Layer 5 of a small transformer language model trained on English Wikipedia (11 layers, counted from 0, width 128).
A neuron's activation on a vector x is squared ReLU(weights . x), where the dot is the dot product.

Input weights of the MLP neurons that the questions are about. A number n stands for (n - 128) times 0.003.
n4: 147, 139, 110, 122, 150, 112, 137, 113, 138, 83, 108, 174, 148, 125, 85, 115, 137, 143, 86, 144, 156, 115, 153, 97, 106, 194, 182, 95, 132, 139, 99, 153, 186, 139, 158, 139, 130, 88, 89, 101, 111, 117, 165, 99, 83, 118, 86, 108, 155, 98, 154, 151, 125, 186, 136, 107, 131, 53, 84, 90, 153, 177, 177, 122, 148, 110, 172, 121, 160, 110, 158, 108, 95, 128, 112, 181, 115, 121, 111, 60, 155, 168, 157, 173, 218, 165, 161, 179, 111, 131, 115, 141, 130, 117, 105, 109, 139, 128, 121, 134, 85, 151, 135, 121, 111, 127, 136, 158, 80, 160, 97, 98, 85, 115, 192, 156, 118, 119, 108, 111, 188, 152, 73, 150, 133, 164, 83, 161
n10: 173, 153, 129, 82, 168, 134, 113, 139, 158, 134, 117, 118, 188, 96, 102, 135, 119, 144, 173, 99, 82, 104, 207, 117, 144, 130, 108, 165, 87, 104, 123, 89, 103, 157, 158, 138, 104, 146, 113, 115, 143, 120, 140, 114, 151, 159, 115, 128, 140, 100, 106, 102, 147, 108, 133, 91, 85, 159, 182, 100, 113, 139, 112, 117, 78, 99, 104, 145, 126, 146, 107, 133, 146, 183, 144, 170, 57, 142, 182, 130, 135, 121, 80, 134, 161, 119, 130, 125, 122, 104, 133, 124, 102, 135, 134, 120, 150, 152, 115, 139, 144, 156, 155, 114, 134, 163, 120, 128, 129, 79, 121, 178, 84, 160, 126, 119, 98, 115, 159, 163, 106, 138, 123, 106, 72, 141, 159, 134
n26: 99, 126, 128, 121, 137, 155, 140, 142, 145, 6, 134, 105, 154, 169, 100, 138, 118, 128, 132, 154, 143, 97, 130, 88, 132, 160, 165, 93, 106, 163, 101, 133, 127, 181, 125, 148, 151, 77, 120, 114, 142, 173, 147, 87, 80, 166, 57, 155, 165, 113, 164, 132, 133, 190, 176, 105, 150, 82, 81, 118, 158, 160, 133, 124, 139, 107, 83, 158, 175, 139, 34, 117, 109, 118, 140, 175, 129, 129, 134, 98, 134, 174, 87, 158, 182, 169, 89, 92, 93, 107, 143, 114, 110, 188, 165, 129, 48, 116, 142, 101, 115, 88, 152, 88, 134, 135, 117, 182, 104, 177, 121, 105, 133, 97, 143, 102, 172, 138, 152, 99, 100, 104, 142, 111, 139, 137, 96, 94
n33: 150, 116, 55, 86, 120, 112, 162, 131, 113, 90, 155, 139, 153, 145, 110, 92, 111, 135, 98, 140, 172, 148, 92, 146, 80, 113, 119, 163, 155, 117, 143, 162, 132, 133, 118, 142, 137, 146, 111, 164, 145, 104, 104, 113, 79, 108, 141, 170, 106, 123, 195, 151, 90, 158, 101, 87, 146, 108, 124, 127, 144, 125, 80, 103, 115, 156, 102, 166, 170, 129, 103, 163, 69, 168, 98, 112, 160, 155, 129, 94, 126, 156, 115, 162, 180, 146, 67, 153, 123, 90, 87, 156, 97, 141, 141, 131, 110, 159, 103, 99, 123, 104, 137, 140, 91, 98, 164, 109, 165, 112, 78, 131, 83, 142, 201, 133, 127, 112, 164, 121, 94, 153, 107, 126, 165, 125, 97, 171
n53: 91, 126, 131, 88, 170, 113, 107, 91, 123, 119, 158, 102, 109, 159, 76, 110, 125, 119, 161, 126, 100, 153, 103, 119, 138, 157, 152, 150, 107, 98, 101, 98, 132, 160, 141, 110, 90, 161, 108, 140, 111, 128, 146, 117, 112, 119, 78, 132, 91, 190, 121, 137, 125, 132, 148, 117, 198, 172, 124, 140, 114, 153, 163, 64, 119, 62, 154, 131, 92, 101, 181, 102, 130, 116, 169, 155, 85, 135, 146, 121, 115, 141, 175, 136, 191, 84, 162, 115, 83, 171, 183, 108, 108, 171, 126, 109, 158, 143, 84, 124, 140, 146, 92, 114, 170, 123, 84, 107, 98, 129, 144, 162, 113, 193, 113, 108, 125, 159, 161, 125, 127, 131, 132, 175, 117, 156, 124, 147
n77: 145, 184, 100, 113, 103, 126, 89, 139, 164, 101, 117, 70, 120, 163, 153, 130, 117, 128, 200, 167, 188, 148, 142, 95, 96, 112, 105, 106, 113, 130, 146, 138, 183, 139, 168, 101, 91, 134, 105, 107, 138, 95, 85, 96, 127, 103, 77, 158, 198, 159, 183, 148, 150, 110, 113, 160, 110, 117, 120, 161, 145, 92, 148, 182, 171, 137, 125, 138, 143, 151, 122, 141, 162, 120, 135, 95, 126, 102, 131, 113, 127, 151, 142, 110, 109, 154, 82, 150, 122, 99, 179, 111, 120, 204, 145, 130, 128, 167, 73, 151, 114, 122, 191, 188, 134, 155, 175, 97, 109, 66, 117, 121, 42, 177, 81, 146, 104, 137, 130, 114, 189, 39, 106, 124, 103, 124, 125, 124
n91: 141, 129, 144, 135, 119, 149, 90, 96, 138, 120, 139, 154, 128, 82, 127, 162, 154, 161, 148, 130, 135, 168, 121, 152, 115, 101, 105, 58, 101, 139, 103, 139, 107, 140, 125, 145, 110, 123, 116, 121, 95, 132, 113, 126, 147, 128, 111, 130, 162, 109, 153, 70, 143, 99, 127, 121, 155, 116, 111, 159, 129, 166, 154, 158, 113, 117, 139, 115, 179, 136, 157, 145, 108, 138, 98, 176, 148, 178, 121, 84, 96, 164, 139, 150, 163, 149, 152, 99, 127, 115, 158, 126, 139, 149, 117, 154, 138, 161, 78, 143, 85, 184, 111, 114, 111, 177, 119, 105, 105, 76, 153, 122, 107, 138, 142, 143, 99, 117, 118, 105, 98, 111, 150, 158, 123, 121, 81, 123
n106: 82, 140, 80, 158, 108, 140, 126, 178, 144, 92, 129, 135, 186, 156, 77, 97, 139, 174, 67, 214, 115, 164, 160, 109, 94, 223, 108, 158, 171, 138, 133, 121, 147, 137, 115, 199, 155, 128, 106, 79, 156, 126, 65, 114, 149, 119, 100, 181, 86, 90, 164, 137, 79, 80, 162, 143, 122, 132, 131, 144, 108, 125, 135, 162, 120, 157, 104, 177, 107, 102, 146, 130, 111, 188, 141, 118, 132, 59, 162, 99, 137, 179, 125, 113, 134, 174, 139, 158, 101, 141, 139, 127, 114, 172, 138, 105, 131, 118, 124, 137, 62, 153, 136, 152, 106, 150, 139, 151, 84, 84, 149, 181, 64, 157, 109, 127, 118, 68, 120, 113, 111, 135, 134, 124, 107, 133, 168, 145
n143: 155, 157, 115, 165, 166, 148, 113, 124, 157, 98, 98, 120, 115, 131, 133, 95, 127, 134, 145, 151, 93, 187, 146, 61, 141, 112, 105, 88, 105, 122, 171, 117, 162, 150, 159, 115, 115, 125, 83, 121, 169, 117, 151, 125, 128, 127, 134, 195, 124, 127, 140, 165, 125, 151, 127, 149, 96, 116, 136, 146, 133, 90, 163, 106, 225, 175, 123, 88, 131, 139, 137, 184, 116, 93, 141, 82, 148, 103, 144, 127, 121, 115, 150, 163, 108, 114, 113, 165, 115, 97, 165, 173, 38, 163, 170, 140, 130, 82, 93, 107, 142, 128, 121, 161, 170, 152, 135, 165, 97, 111, 117, 103, 79, 116, 79, 106, 88, 173, 118, 163, 128, 79, 174, 118, 61, 97, 122, 132
n149: 142, 157, 135, 177, 121, 99, 53, 156, 132, 102, 143, 151, 142, 155, 127, 84, 77, 93, 85, 135, 52, 117, 149, 145, 68, 215, 158, 161, 84, 115, 151, 61, 206, 90, 136, 138, 78, 216, 174, 76, 127, 140, 78, 151, 120, 191, 113, 157, 148, 120, 142, 191, 90, 157, 49, 132, 137, 106, 133, 63, 101, 187, 227, 155, 156, 171, 126, 140, 154, 122, 93, 147, 137, 100, 145, 134, 166, 106, 136, 86, 97, 81, 93, 133, 106, 116, 96, 109, 76, 134, 203, 149, 107, 147, 124, 87, 131, 150, 57, 120, 66, 91, 161, 167, 150, 216, 171, 82, 62, 112, 106, 160, 144, 184, 130, 137, 135, 82, 170, 127, 153, 94, 123, 98, 68, 133, 106, 123
n167: 172, 95, 168, 140, 186, 118, 95, 104, 131, 89, 148, 92, 138, 119, 132, 150, 117, 132, 165, 101, 113, 94, 142, 105, 149, 133, 122, 88, 143, 148, 93, 182, 152, 97, 140, 133, 152, 137, 134, 129, 146, 130, 79, 148, 101, 113, 135, 139, 146, 81, 161, 98, 124, 120, 132, 110, 237, 141, 112, 150, 161, 153, 146, 125, 103, 79, 159, 156, 178, 148, 131, 151, 131, 107, 59, 147, 79, 116, 114, 173, 142, 148, 94, 70, 89, 150, 128, 138, 91, 159, 107, 137, 134, 142, 117, 89, 147, 127, 120, 158, 95, 112, 107, 175, 111, 100, 161, 95, 165, 124, 140, 125, 109, 114, 130, 101, 130, 157, 117, 126, 130, 147, 131, 109, 148, 89, 84, 129
n168: 111, 128, 112, 138, 132, 179, 180, 110, 173, 29, 95, 108, 130, 141, 112, 135, 188, 140, 109, 147, 109, 146, 112, 161, 87, 116, 144, 144, 122, 87, 134, 132, 131, 146, 76, 132, 93, 110, 126, 21, 131, 83, 151, 124, 119, 167, 77, 161, 153, 61, 174, 109, 143, 112, 120, 123, 149, 151, 52, 133, 124, 166, 135, 135, 176, 163, 68, 123, 123, 123, 143, 110, 93, 140, 130, 174, 110, 104, 135, 95, 97, 139, 119, 192, 135, 231, 144, 99, 136, 148, 117, 140, 131, 139, 147, 95, 55, 172, 158, 159, 92, 133, 74, 163, 131, 110, 179, 97, 121, 166, 95, 120, 164, 128, 173, 91, 119, 149, 162, 148, 152, 97, 106, 149, 149, 97, 134, 123
n194: 132, 199, 85, 124, 109, 171, 123, 156, 132, 104, 216, 144, 126, 115, 84, 104, 112, 157, 114, 146, 164, 168, 142, 107, 93, 164, 67, 108, 156, 128, 92, 107, 197, 138, 124, 133, 122, 103, 119, 155, 205, 123, 91, 81, 79, 41, 81, 132, 100, 130, 143, 150, 166, 136, 114, 136, 132, 132, 56, 147, 110, 194, 115, 119, 172, 97, 108, 167, 139, 169, 121, 112, 130, 119, 110, 95, 99, 96, 185, 106, 108, 165, 132, 143, 155, 192, 78, 151, 115, 118, 132, 122, 111, 139, 153, 98, 127, 146, 118, 138, 161, 99, 76, 202, 96, 115, 109, 163, 140, 159, 133, 170, 124, 115, 140, 153, 148, 166, 100, 103, 89, 128, 106, 143, 117, 122, 152, 174
n216: 151, 141, 98, 110, 171, 139, 98, 148, 186, 95, 83, 118, 140, 107, 173, 57, 85, 130, 91, 151, 170, 127, 149, 123, 104, 119, 112, 137, 143, 84, 159, 112, 141, 111, 132, 151, 105, 131, 87, 103, 103, 112, 102, 89, 118, 93, 101, 155, 146, 141, 141, 95, 122, 170, 133, 157, 118, 100, 77, 76, 157, 104, 143, 146, 161, 132, 125, 125, 125, 104, 111, 193, 172, 139, 131, 130, 195, 114, 154, 151, 96, 158, 119, 113, 133, 159, 140, 160, 135, 145, 114, 179, 103, 90, 157, 153, 149, 141, 142, 98, 111, 88, 78, 137, 132, 96, 146, 146, 141, 58, 168, 144, 148, 117, 136, 131, 125, 187, 111, 136, 163, 104, 60, 173, 104, 137, 126, 124
n243: 109, 148, 131, 102, 142, 140, 103, 83, 171, 126, 133, 138, 91, 152, 87, 119, 96, 164, 123, 133, 97, 140, 182, 137, 138, 149, 134, 154, 84, 138, 104, 131, 96, 176, 84, 141, 118, 172, 207, 89, 100, 127, 150, 153, 176, 87, 118, 119, 177, 124, 122, 173, 115, 146, 95, 100, 70, 161, 69, 149, 117, 128, 135, 136, 142, 100, 116, 216, 126, 126, 109, 123, 81, 161, 122, 107, 107, 141, 123, 91, 147, 138, 172, 172, 186, 184, 111, 42, 165, 98, 152, 109, 172, 127, 126, 102, 83, 174, 132, 108, 91, 125, 116, 197, 112, 162, 155, 98, 121, 177, 50, 113, 61, 114, 160, 127, 151, 83, 146, 128, 125, 128, 102, 101, 97, 115, 42, 135

Each question shows a token from some text and the vector x that enters the MLP there. A number n stands for (n - 128) times 0.061.

"ter": 107, 125, 127, 149, 134, 123, 146, 133, 124, 177, 138, 180, 139, 93, 168, 126, 143, 107, 114, 130, 77, 97, 120, 196, 103, 132, 124, 143, 161, 140, 135, 123, 136, 121, 141, 141, 120, 122, 121, 133, 119, 123, 89, 132, 176, 117, 149, 122, 131, 104, 96, 104, 142, 117, 121, 132, 87, 125, 151, 145, 96, 104, 148, 169, 158, 147, 112, 134, 149, 167, 102, 105, 138, 108, 73, 137, 128, 149, 95, 159, 153, 88, 117, 84, 122, 69, 135, 137, 139, 131, 95, 151, 146, 142, 120, 100, 159, 111, 143, 143, 117, 120, 153, 140, 99, 96, 94, 131, 118, 149, 162, 150, 133, 146, 89, 120, 143, 128, 133, 129, 128, 136, 123, 144, 135, 135, 147, 85
The neuron with the highest activation: n149

" Na": 147, 149, 127, 142, 124, 116, 199, 128, 95, 108, 133, 96, 102, 163, 150, 151, 115, 116, 97, 176, 130, 142, 104, 138, 138, 146, 119, 142, 127, 132, 129, 139, 121, 121, 110, 111, 133, 69, 135, 93, 110, 91, 149, 110, 141, 140, 130, 115, 167, 163, 93, 132, 125, 142, 142, 160, 167, 178, 94, 103, 109, 117, 119, 157, 143, 137, 161, 141, 115, 139, 136, 134, 94, 129, 132, 107, 111, 126, 85, 141, 153, 114, 154, 139, 116, 107, 160, 149, 141, 138, 81, 121, 138, 128, 111, 126, 142, 156, 113, 128, 125, 127, 134, 133, 150, 151, 95, 127, 117, 114, 106, 114, 144, 69, 112, 113, 172, 110, 98, 102, 162, 130, 97, 134, 130, 171, 116, 124
Which three neurons fire most, strongest first? n4, n168, n243

" 2": 100, 99, 104, 139, 148, 98, 139, 117, 158, 181, 109, 129, 109, 116, 155, 127, 153, 98, 147, 126, 114, 126, 93, 125, 129, 142, 149, 143, 172, 125, 102, 129, 142, 116, 137, 119, 123, 113, 152, 153, 112, 135, 142, 132, 167, 149, 163, 127, 152, 162, 96, 158, 164, 161, 99, 114, 150, 136, 139, 160, 108, 123, 133, 142, 160, 134, 87, 133, 115, 120, 88, 98, 130, 107, 89, 128, 143, 121, 118, 158, 155, 112, 150, 120, 94, 95, 104, 95, 114, 151, 86, 136, 147, 135, 84, 139, 149, 136, 126, 140, 157, 79, 135, 122, 145, 117, 137, 94, 97, 131, 121, 142, 204, 121, 126, 159, 121, 154, 124, 127, 129, 137, 108, 110, 94, 131, 119, 127
The neuron with the highest activation: n149

"round": 116, 96, 102, 161, 94, 128, 169, 147, 162, 163, 119, 155, 120, 102, 141, 114, 166, 111, 157, 114, 109, 107, 138, 118, 155, 109, 167, 134, 163, 133, 111, 126, 119, 95, 152, 103, 140, 114, 114, 125, 90, 135, 185, 126, 135, 137, 164, 145, 132, 154, 157, 125, 156, 124, 99, 119, 129, 97, 86, 125, 77, 146, 159, 136, 109, 143, 166, 124, 112, 117, 122, 96, 120, 134, 103, 131, 162, 157, 78, 116, 143, 126, 110, 122, 118, 133, 126, 144, 137, 106, 100, 125, 117, 133, 82, 147, 139, 131, 149, 150, 140, 150, 136, 146, 86, 128, 103, 123, 85, 155, 158, 100, 127, 119, 161, 152, 148, 126, 111, 142, 118, 147, 108, 145, 141, 97, 138, 127
The neuron with the highest activation: n4

"mit": 157, 138, 109, 128, 147, 112, 129, 155, 125, 120, 118, 130, 119, 120, 127, 131, 139, 111, 95, 124, 152, 121, 138, 144, 127, 146, 125, 125, 106, 79, 105, 124, 130, 100, 158, 104, 151, 144, 118, 127, 122, 136, 103, 108, 123, 120, 149, 114, 120, 155, 59, 160, 140, 135, 146, 135, 143, 121, 139, 156, 129, 108, 124, 207, 94, 113, 155, 133, 92, 179, 134, 133, 102, 124, 126, 110, 65, 149, 93, 155, 148, 146, 124, 173, 137, 63, 140, 187, 124, 110, 138, 156, 98, 117, 133, 154, 178, 121, 124, 142, 117, 114, 93, 147, 123, 116, 100, 140, 119, 153, 146, 128, 149, 116, 104, 92, 161, 168, 130, 112, 136, 135, 82, 115, 125, 105, 157, 104
Which three neurons fire most, strongest first? n216, n53, n194

" |": 143, 110, 113, 93, 157, 134, 161, 129, 159, 133, 107, 119, 105, 144, 155, 125, 141, 119, 146, 161, 114, 125, 23, 137, 135, 96, 135, 112, 128, 110, 106, 129, 88, 136, 110, 126, 114, 112, 131, 161, 94, 120, 117, 132, 146, 118, 124, 125, 139, 125, 143, 135, 139, 137, 150, 121, 139, 142, 139, 148, 76, 135, 128, 131, 141, 139, 127, 137, 142, 125, 172, 134, 130, 94, 109, 136, 139, 156, 114, 128, 156, 101, 128, 116, 129, 87, 122, 122, 119, 138, 104, 147, 135, 134, 88, 135, 138, 149, 129, 139, 115, 120, 151, 157, 129, 153, 144, 138, 124, 120, 128, 113, 165, 132, 121, 135, 126, 129, 151, 139, 80, 158, 136, 118, 125, 144, 115, 105
Which three neurons fire most, strongest first? n91, n53, n33

"t": 126, 147, 99, 141, 136, 96, 174, 118, 119, 140, 104, 149, 104, 128, 119, 102, 165, 110, 133, 175, 116, 116, 119, 150, 95, 138, 129, 110, 99, 154, 134, 142, 81, 142, 121, 107, 122, 128, 144, 165, 124, 121, 119, 126, 155, 76, 130, 106, 172, 125, 117, 147, 136, 137, 116, 118, 116, 121, 145, 118, 90, 92, 146, 171, 98, 147, 123, 138, 116, 142, 132, 101, 147, 119, 148, 141, 113, 146, 114, 115, 164, 95, 100, 117, 125, 97, 142, 162, 143, 111, 106, 130, 118, 127, 99, 150, 141, 115, 149, 165, 125, 92, 164, 160, 145, 106, 162, 115, 155, 120, 164, 142, 159, 158, 107, 151, 139, 112, 145, 129, 152, 112, 130, 93, 126, 108, 126, 69
Which neuron fires most, and how strongly? n77, at about 2

" List": 154, 116, 122, 128, 163, 103, 114, 156, 137, 95, 142, 157, 111, 133, 132, 182, 143, 115, 128, 128, 61, 123, 143, 134, 144, 118, 139, 142, 105, 122, 111, 131, 127, 119, 121, 124, 110, 111, 89, 134, 132, 114, 129, 146, 146, 141, 108, 157, 132, 115, 108, 126, 137, 110, 119, 110, 100, 94, 131, 149, 92, 138, 178, 142, 112, 109, 146, 129, 115, 180, 85, 123, 117, 137, 119, 124, 137, 172, 127, 197, 171, 114, 147, 144, 119, 103, 121, 136, 109, 138, 121, 119, 150, 135, 84, 142, 188, 118, 153, 149, 89, 118, 158, 138, 145, 117, 93, 149, 127, 139, 140, 94, 165, 116, 97, 119, 180, 104, 118, 137, 90, 147, 123, 130, 92, 145, 128, 104
Which three neurons fire most, strongest first? n10, n167, n149

" P": 149, 138, 93, 111, 106, 161, 140, 117, 105, 182, 124, 120, 102, 116, 173, 132, 133, 117, 133, 144, 125, 161, 124, 110, 117, 81, 202, 118, 145, 134, 104, 181, 116, 165, 124, 126, 132, 125, 101, 156, 90, 100, 152, 110, 140, 152, 150, 109, 159, 124, 113, 169, 130, 150, 113, 143, 136, 129, 143, 152, 93, 145, 136, 132, 111, 157, 115, 141, 90, 135, 146, 107, 124, 80, 153, 130, 144, 114, 83, 149, 146, 110, 161, 121, 155, 121, 115, 113, 144, 109, 96, 114, 113, 125, 127, 152, 136, 163, 128, 161, 143, 135, 140, 120, 107, 115, 118, 127, 124, 102, 136, 131, 160, 95, 112, 112, 152, 112, 104, 111, 131, 102, 150, 125, 117, 87, 113, 147
The neuron with the highest activation: n91

"la": 128, 149, 146, 123, 148, 90, 123, 148, 134, 178, 115, 94, 141, 162, 108, 158, 139, 99, 142, 116, 128, 130, 142, 123, 165, 144, 144, 100, 111, 146, 125, 104, 87, 148, 150, 108, 139, 150, 110, 153, 116, 105, 135, 117, 121, 118, 155, 135, 127, 169, 121, 97, 155, 124, 150, 122, 97, 140, 116, 130, 105, 108, 137, 210, 111, 170, 159, 110, 122, 148, 129, 112, 137, 109, 146, 119, 142, 123, 100, 131, 118, 95, 118, 118, 141, 52, 164, 116, 142, 165, 90, 143, 100, 130, 96, 174, 168, 153, 119, 158, 140, 128, 138, 111, 153, 143, 81, 125, 104, 148, 108, 119, 129, 105, 74, 111, 128, 130, 110, 124, 137, 143, 116, 123, 106, 118, 137, 136
The neuron with the highest activation: n53

" 4": 120, 90, 101, 130, 163, 106, 109, 101, 136, 195, 110, 136, 128, 140, 147, 148, 157, 101, 152, 107, 151, 127, 106, 115, 160, 138, 154, 129, 180, 132, 59, 128, 153, 146, 112, 106, 121, 130, 120, 154, 119, 111, 135, 114, 126, 151, 154, 131, 137, 170, 105, 144, 148, 132, 127, 114, 153, 127, 137, 150, 96, 127, 121, 127, 178, 125, 135, 126, 106, 121, 104, 114, 130, 104, 107, 116, 97, 135, 148, 149, 137, 106, 145, 88, 106, 91, 108, 103, 119, 146, 99, 133, 147, 156, 96, 140, 169, 137, 131, 157, 160, 86, 148, 97, 134, 128, 139, 139, 86, 119, 135, 157, 180, 102, 109, 141, 140, 170, 116, 134, 118, 132, 81, 108, 105, 132, 149, 117
Which two neurons fire most, strongest first? n53, n167

"|": 126, 141, 111, 128, 122, 129, 125, 150, 162, 122, 125, 149, 129, 128, 136, 134, 131, 85, 124, 91, 118, 122, 31, 135, 111, 108, 140, 161, 128, 137, 138, 157, 142, 131, 127, 106, 136, 68, 147, 126, 123, 89, 125, 139, 124, 92, 127, 132, 122, 127, 131, 146, 154, 119, 119, 135, 134, 132, 107, 130, 134, 130, 127, 153, 126, 122, 112, 142, 90, 127, 185, 123, 110, 122, 118, 159, 137, 126, 119, 173, 134, 135, 149, 143, 118, 108, 141, 149, 121, 107, 110, 122, 138, 118, 57, 158, 128, 119, 133, 123, 135, 99, 142, 128, 130, 138, 147, 151, 154, 102, 123, 129, 157, 135, 128, 123, 127, 158, 128, 146, 112, 116, 154, 137, 147, 161, 136, 133
The neuron with the highest activation: n168

"an": 105, 105, 105, 152, 136, 138, 119, 156, 135, 132, 109, 128, 110, 163, 157, 136, 91, 107, 130, 146, 168, 146, 146, 121, 105, 102, 94, 143, 116, 116, 97, 122, 129, 132, 137, 103, 143, 129, 131, 160, 137, 120, 108, 99, 183, 141, 184, 130, 144, 120, 89, 139, 130, 124, 118, 139, 70, 130, 129, 116, 157, 114, 84, 142, 104, 132, 174, 128, 93, 141, 146, 136, 136, 117, 133, 111, 105, 158, 83, 116, 112, 88, 125, 114, 144, 114, 140, 145, 158, 98, 133, 127, 115, 112, 165, 204, 152, 112, 124, 98, 163, 127, 128, 105, 148, 109, 132, 157, 138, 92, 126, 126, 159, 100, 130, 105, 196, 153, 123, 145, 126, 113, 87, 117, 113, 132, 166, 95
Which neuron fires most, and how strongly? n216, at about 6.5

"ly": 157, 140, 131, 162, 109, 100, 184, 148, 94, 143, 107, 114, 122, 106, 158, 113, 156, 56, 123, 145, 95, 118, 114, 141, 136, 155, 164, 91, 119, 131, 154, 108, 104, 86, 126, 124, 109, 101, 142, 129, 107, 133, 132, 175, 179, 143, 181, 162, 123, 135, 154, 128, 163, 134, 139, 167, 142, 123, 126, 133, 115, 118, 103, 187, 102, 98, 160, 140, 158, 124, 124, 136, 124, 136, 99, 144, 130, 117, 114, 153, 130, 121, 123, 122, 94, 99, 106, 145, 103, 129, 108, 149, 128, 129, 64, 119, 131, 107, 139, 167, 144, 133, 169, 116, 104, 134, 124, 128, 140, 100, 119, 129, 145, 101, 109, 151, 117, 116, 144, 124, 144, 141, 124, 115, 133, 124, 117, 137
Which two neurons fire most, strongest first? n167, n149

".": 158, 118, 125, 91, 114, 139, 121, 138, 180, 147, 115, 127, 94, 102, 206, 144, 130, 92, 146, 140, 125, 134, 90, 111, 122, 163, 128, 139, 132, 120, 80, 135, 127, 151, 158, 131, 124, 127, 113, 145, 132, 117, 124, 130, 123, 89, 99, 127, 143, 129, 112, 133, 165, 129, 131, 143, 98, 107, 146, 165, 89, 97, 138, 122, 132, 133, 147, 166, 140, 111, 150, 153, 124, 85, 103, 151, 158, 104, 84, 174, 191, 109, 136, 89, 106, 97, 117, 110, 110, 129, 137, 135, 135, 110, 94, 139, 135, 130, 135, 116, 93, 133, 139, 150, 145, 160, 102, 116, 139, 164, 141, 119, 132, 114, 108, 137, 158, 106, 134, 162, 130, 156, 80, 104, 128, 113, 120, 104
Which two neurons fire most, strongest first? n77, n167

" July": 158, 92, 87, 127, 104, 106, 124, 150, 132, 209, 98, 107, 95, 143, 161, 144, 124, 78, 169, 145, 109, 141, 112, 125, 160, 145, 167, 160, 131, 131, 110, 161, 110, 139, 140, 94, 135, 127, 118, 136, 110, 136, 128, 136, 136, 141, 123, 176, 126, 154, 95, 117, 127, 132, 134, 146, 158, 97, 90, 174, 114, 104, 117, 153, 148, 90, 165, 102, 145, 134, 122, 111, 124, 104, 169, 136, 96, 109, 103, 172, 119, 112, 118, 111, 170, 89, 120, 147, 118, 104, 101, 134, 120, 144, 104, 141, 131, 117, 151, 113, 144, 113, 108, 122, 107, 108, 121, 158, 134, 110, 101, 172, 151, 132, 115, 125, 132, 119, 122, 180, 111, 151, 135, 149, 123, 118, 97, 133
Which neuron fires most, and how strongly? n53, at about 3

"i": 115, 125, 69, 161, 111, 100, 117, 154, 124, 183, 126, 168, 118, 153, 131, 95, 129, 135, 149, 92, 140, 105, 144, 138, 93, 128, 133, 106, 162, 146, 125, 164, 125, 132, 128, 152, 157, 144, 147, 168, 157, 101, 106, 114, 107, 110, 127, 144, 143, 106, 87, 137, 131, 100, 147, 133, 117, 129, 118, 157, 108, 171, 92, 141, 137, 128, 150, 134, 113, 133, 114, 125, 131, 117, 110, 125, 126, 91, 126, 146, 135, 133, 118, 80, 133, 72, 137, 152, 109, 142, 64, 147, 112, 117, 145, 178, 105, 134, 134, 150, 109, 106, 150, 140, 154, 140, 132, 171, 144, 112, 108, 123, 188, 90, 130, 143, 144, 134, 97, 98, 109, 132, 93, 124, 123, 129, 139, 121
Which neuron fires most, and how strongly? n194, at about 5.6

"s": 141, 100, 131, 125, 114, 121, 172, 139, 134, 123, 89, 119, 130, 123, 166, 136, 139, 121, 120, 136, 128, 134, 144, 152, 83, 115, 138, 120, 129, 111, 117, 154, 131, 101, 76, 131, 92, 129, 141, 133, 140, 89, 110, 104, 173, 133, 157, 142, 122, 124, 89, 105, 147, 137, 148, 134, 105, 121, 198, 139, 133, 145, 134, 148, 136, 143, 154, 117, 127, 173, 93, 123, 140, 105, 125, 163, 97, 216, 74, 156, 165, 123, 117, 118, 134, 117, 113, 81, 124, 106, 105, 146, 134, 128, 89, 175, 153, 112, 146, 135, 118, 108, 155, 142, 115, 139, 127, 123, 137, 144, 134, 117, 128, 134, 135, 113, 148, 78, 142, 130, 119, 146, 117, 122, 94, 105, 130, 109
Which neuron fires most, and how strongly? n10, at about 1.1

" re": 181, 89, 136, 147, 74, 89, 120, 114, 150, 163, 72, 172, 104, 124, 141, 122, 115, 112, 113, 107, 97, 128, 92, 124, 106, 149, 125, 142, 114, 138, 121, 137, 146, 118, 144, 136, 124, 152, 157, 141, 99, 129, 147, 123, 157, 150, 133, 87, 122, 130, 154, 126, 136, 96, 119, 123, 111, 143, 162, 116, 116, 106, 151, 104, 150, 147, 133, 166, 124, 129, 104, 118, 123, 91, 126, 68, 126, 158, 87, 140, 139, 136, 110, 140, 163, 123, 119, 107, 129, 155, 132, 100, 118, 167, 126, 138, 161, 145, 152, 122, 134, 80, 148, 116, 102, 156, 101, 113, 141, 127, 145, 131, 172, 117, 140, 122, 140, 142, 115, 131, 169, 163, 117, 101, 122, 137, 165, 160
Which neuron fires most, and how strongly? n149, at about 6.6

"me": 134, 122, 86, 109, 126, 112, 176, 141, 114, 122, 121, 117, 125, 116, 154, 132, 141, 150, 86, 119, 117, 122, 150, 131, 170, 117, 135, 158, 105, 132, 156, 83, 120, 115, 146, 135, 116, 122, 119, 165, 101, 134, 116, 67, 161, 112, 183, 95, 142, 141, 119, 99, 180, 93, 125, 109, 126, 149, 137, 135, 139, 82, 135, 159, 116, 118, 168, 141, 97, 92, 105, 153, 132, 129, 115, 149, 143, 158, 114, 137, 157, 104, 156, 149, 119, 91, 152, 137, 132, 146, 118, 134, 154, 87, 133, 113, 142, 122, 154, 130, 123, 131, 115, 88, 109, 111, 125, 115, 123, 133, 135, 144, 171, 126, 108, 117, 189, 115, 124, 119, 125, 129, 148, 142, 97, 158, 130, 88
Which two neurons fire most, strongest first? n216, n10

"15": 128, 113, 140, 128, 119, 100, 180, 130, 157, 161, 84, 137, 128, 113, 135, 74, 139, 109, 150, 144, 126, 114, 106, 125, 146, 100, 132, 117, 157, 139, 103, 122, 126, 121, 82, 113, 97, 147, 118, 151, 101, 104, 142, 91, 122, 161, 186, 115, 133, 104, 108, 158, 124, 143, 121, 105, 183, 129, 123, 162, 118, 123, 87, 93, 172, 108, 144, 142, 133, 174, 123, 97, 106, 128, 119, 104, 85, 100, 128, 140, 177, 124, 115, 106, 113, 104, 142, 135, 137, 171, 97, 166, 162, 112, 96, 127, 155, 155, 116, 117, 146, 99, 134, 122, 129, 127, 139, 144, 130, 156, 143, 135, 169, 128, 120, 149, 144, 141, 136, 144, 135, 90, 132, 137, 119, 140, 138, 117
The neuron with the highest activation: n167

" of": 109, 98, 132, 126, 134, 142, 163, 129, 169, 179, 109, 120, 99, 113, 140, 163, 160, 132, 101, 121, 131, 142, 69, 124, 126, 105, 135, 138, 118, 147, 145, 134, 113, 140, 107, 141, 82, 139, 100, 123, 117, 109, 119, 136, 149, 115, 109, 113, 133, 122, 147, 116, 126, 121, 124, 119, 104, 168, 119, 136, 92, 124, 114, 171, 152, 143, 125, 127, 137, 139, 126, 161, 141, 119, 96, 108, 131, 141, 9, 181, 137, 117, 115, 111, 140, 95, 120, 120, 139, 117, 129, 173, 91, 155, 104, 152, 123, 111, 140, 138, 91, 127, 141, 136, 133, 162, 131, 115, 137, 126, 152, 130, 134, 124, 108, 137, 134, 144, 168, 128, 148, 139, 142, 143, 132, 118, 83, 126
Which neuron fires most, and how strongly? n91, at about 2.5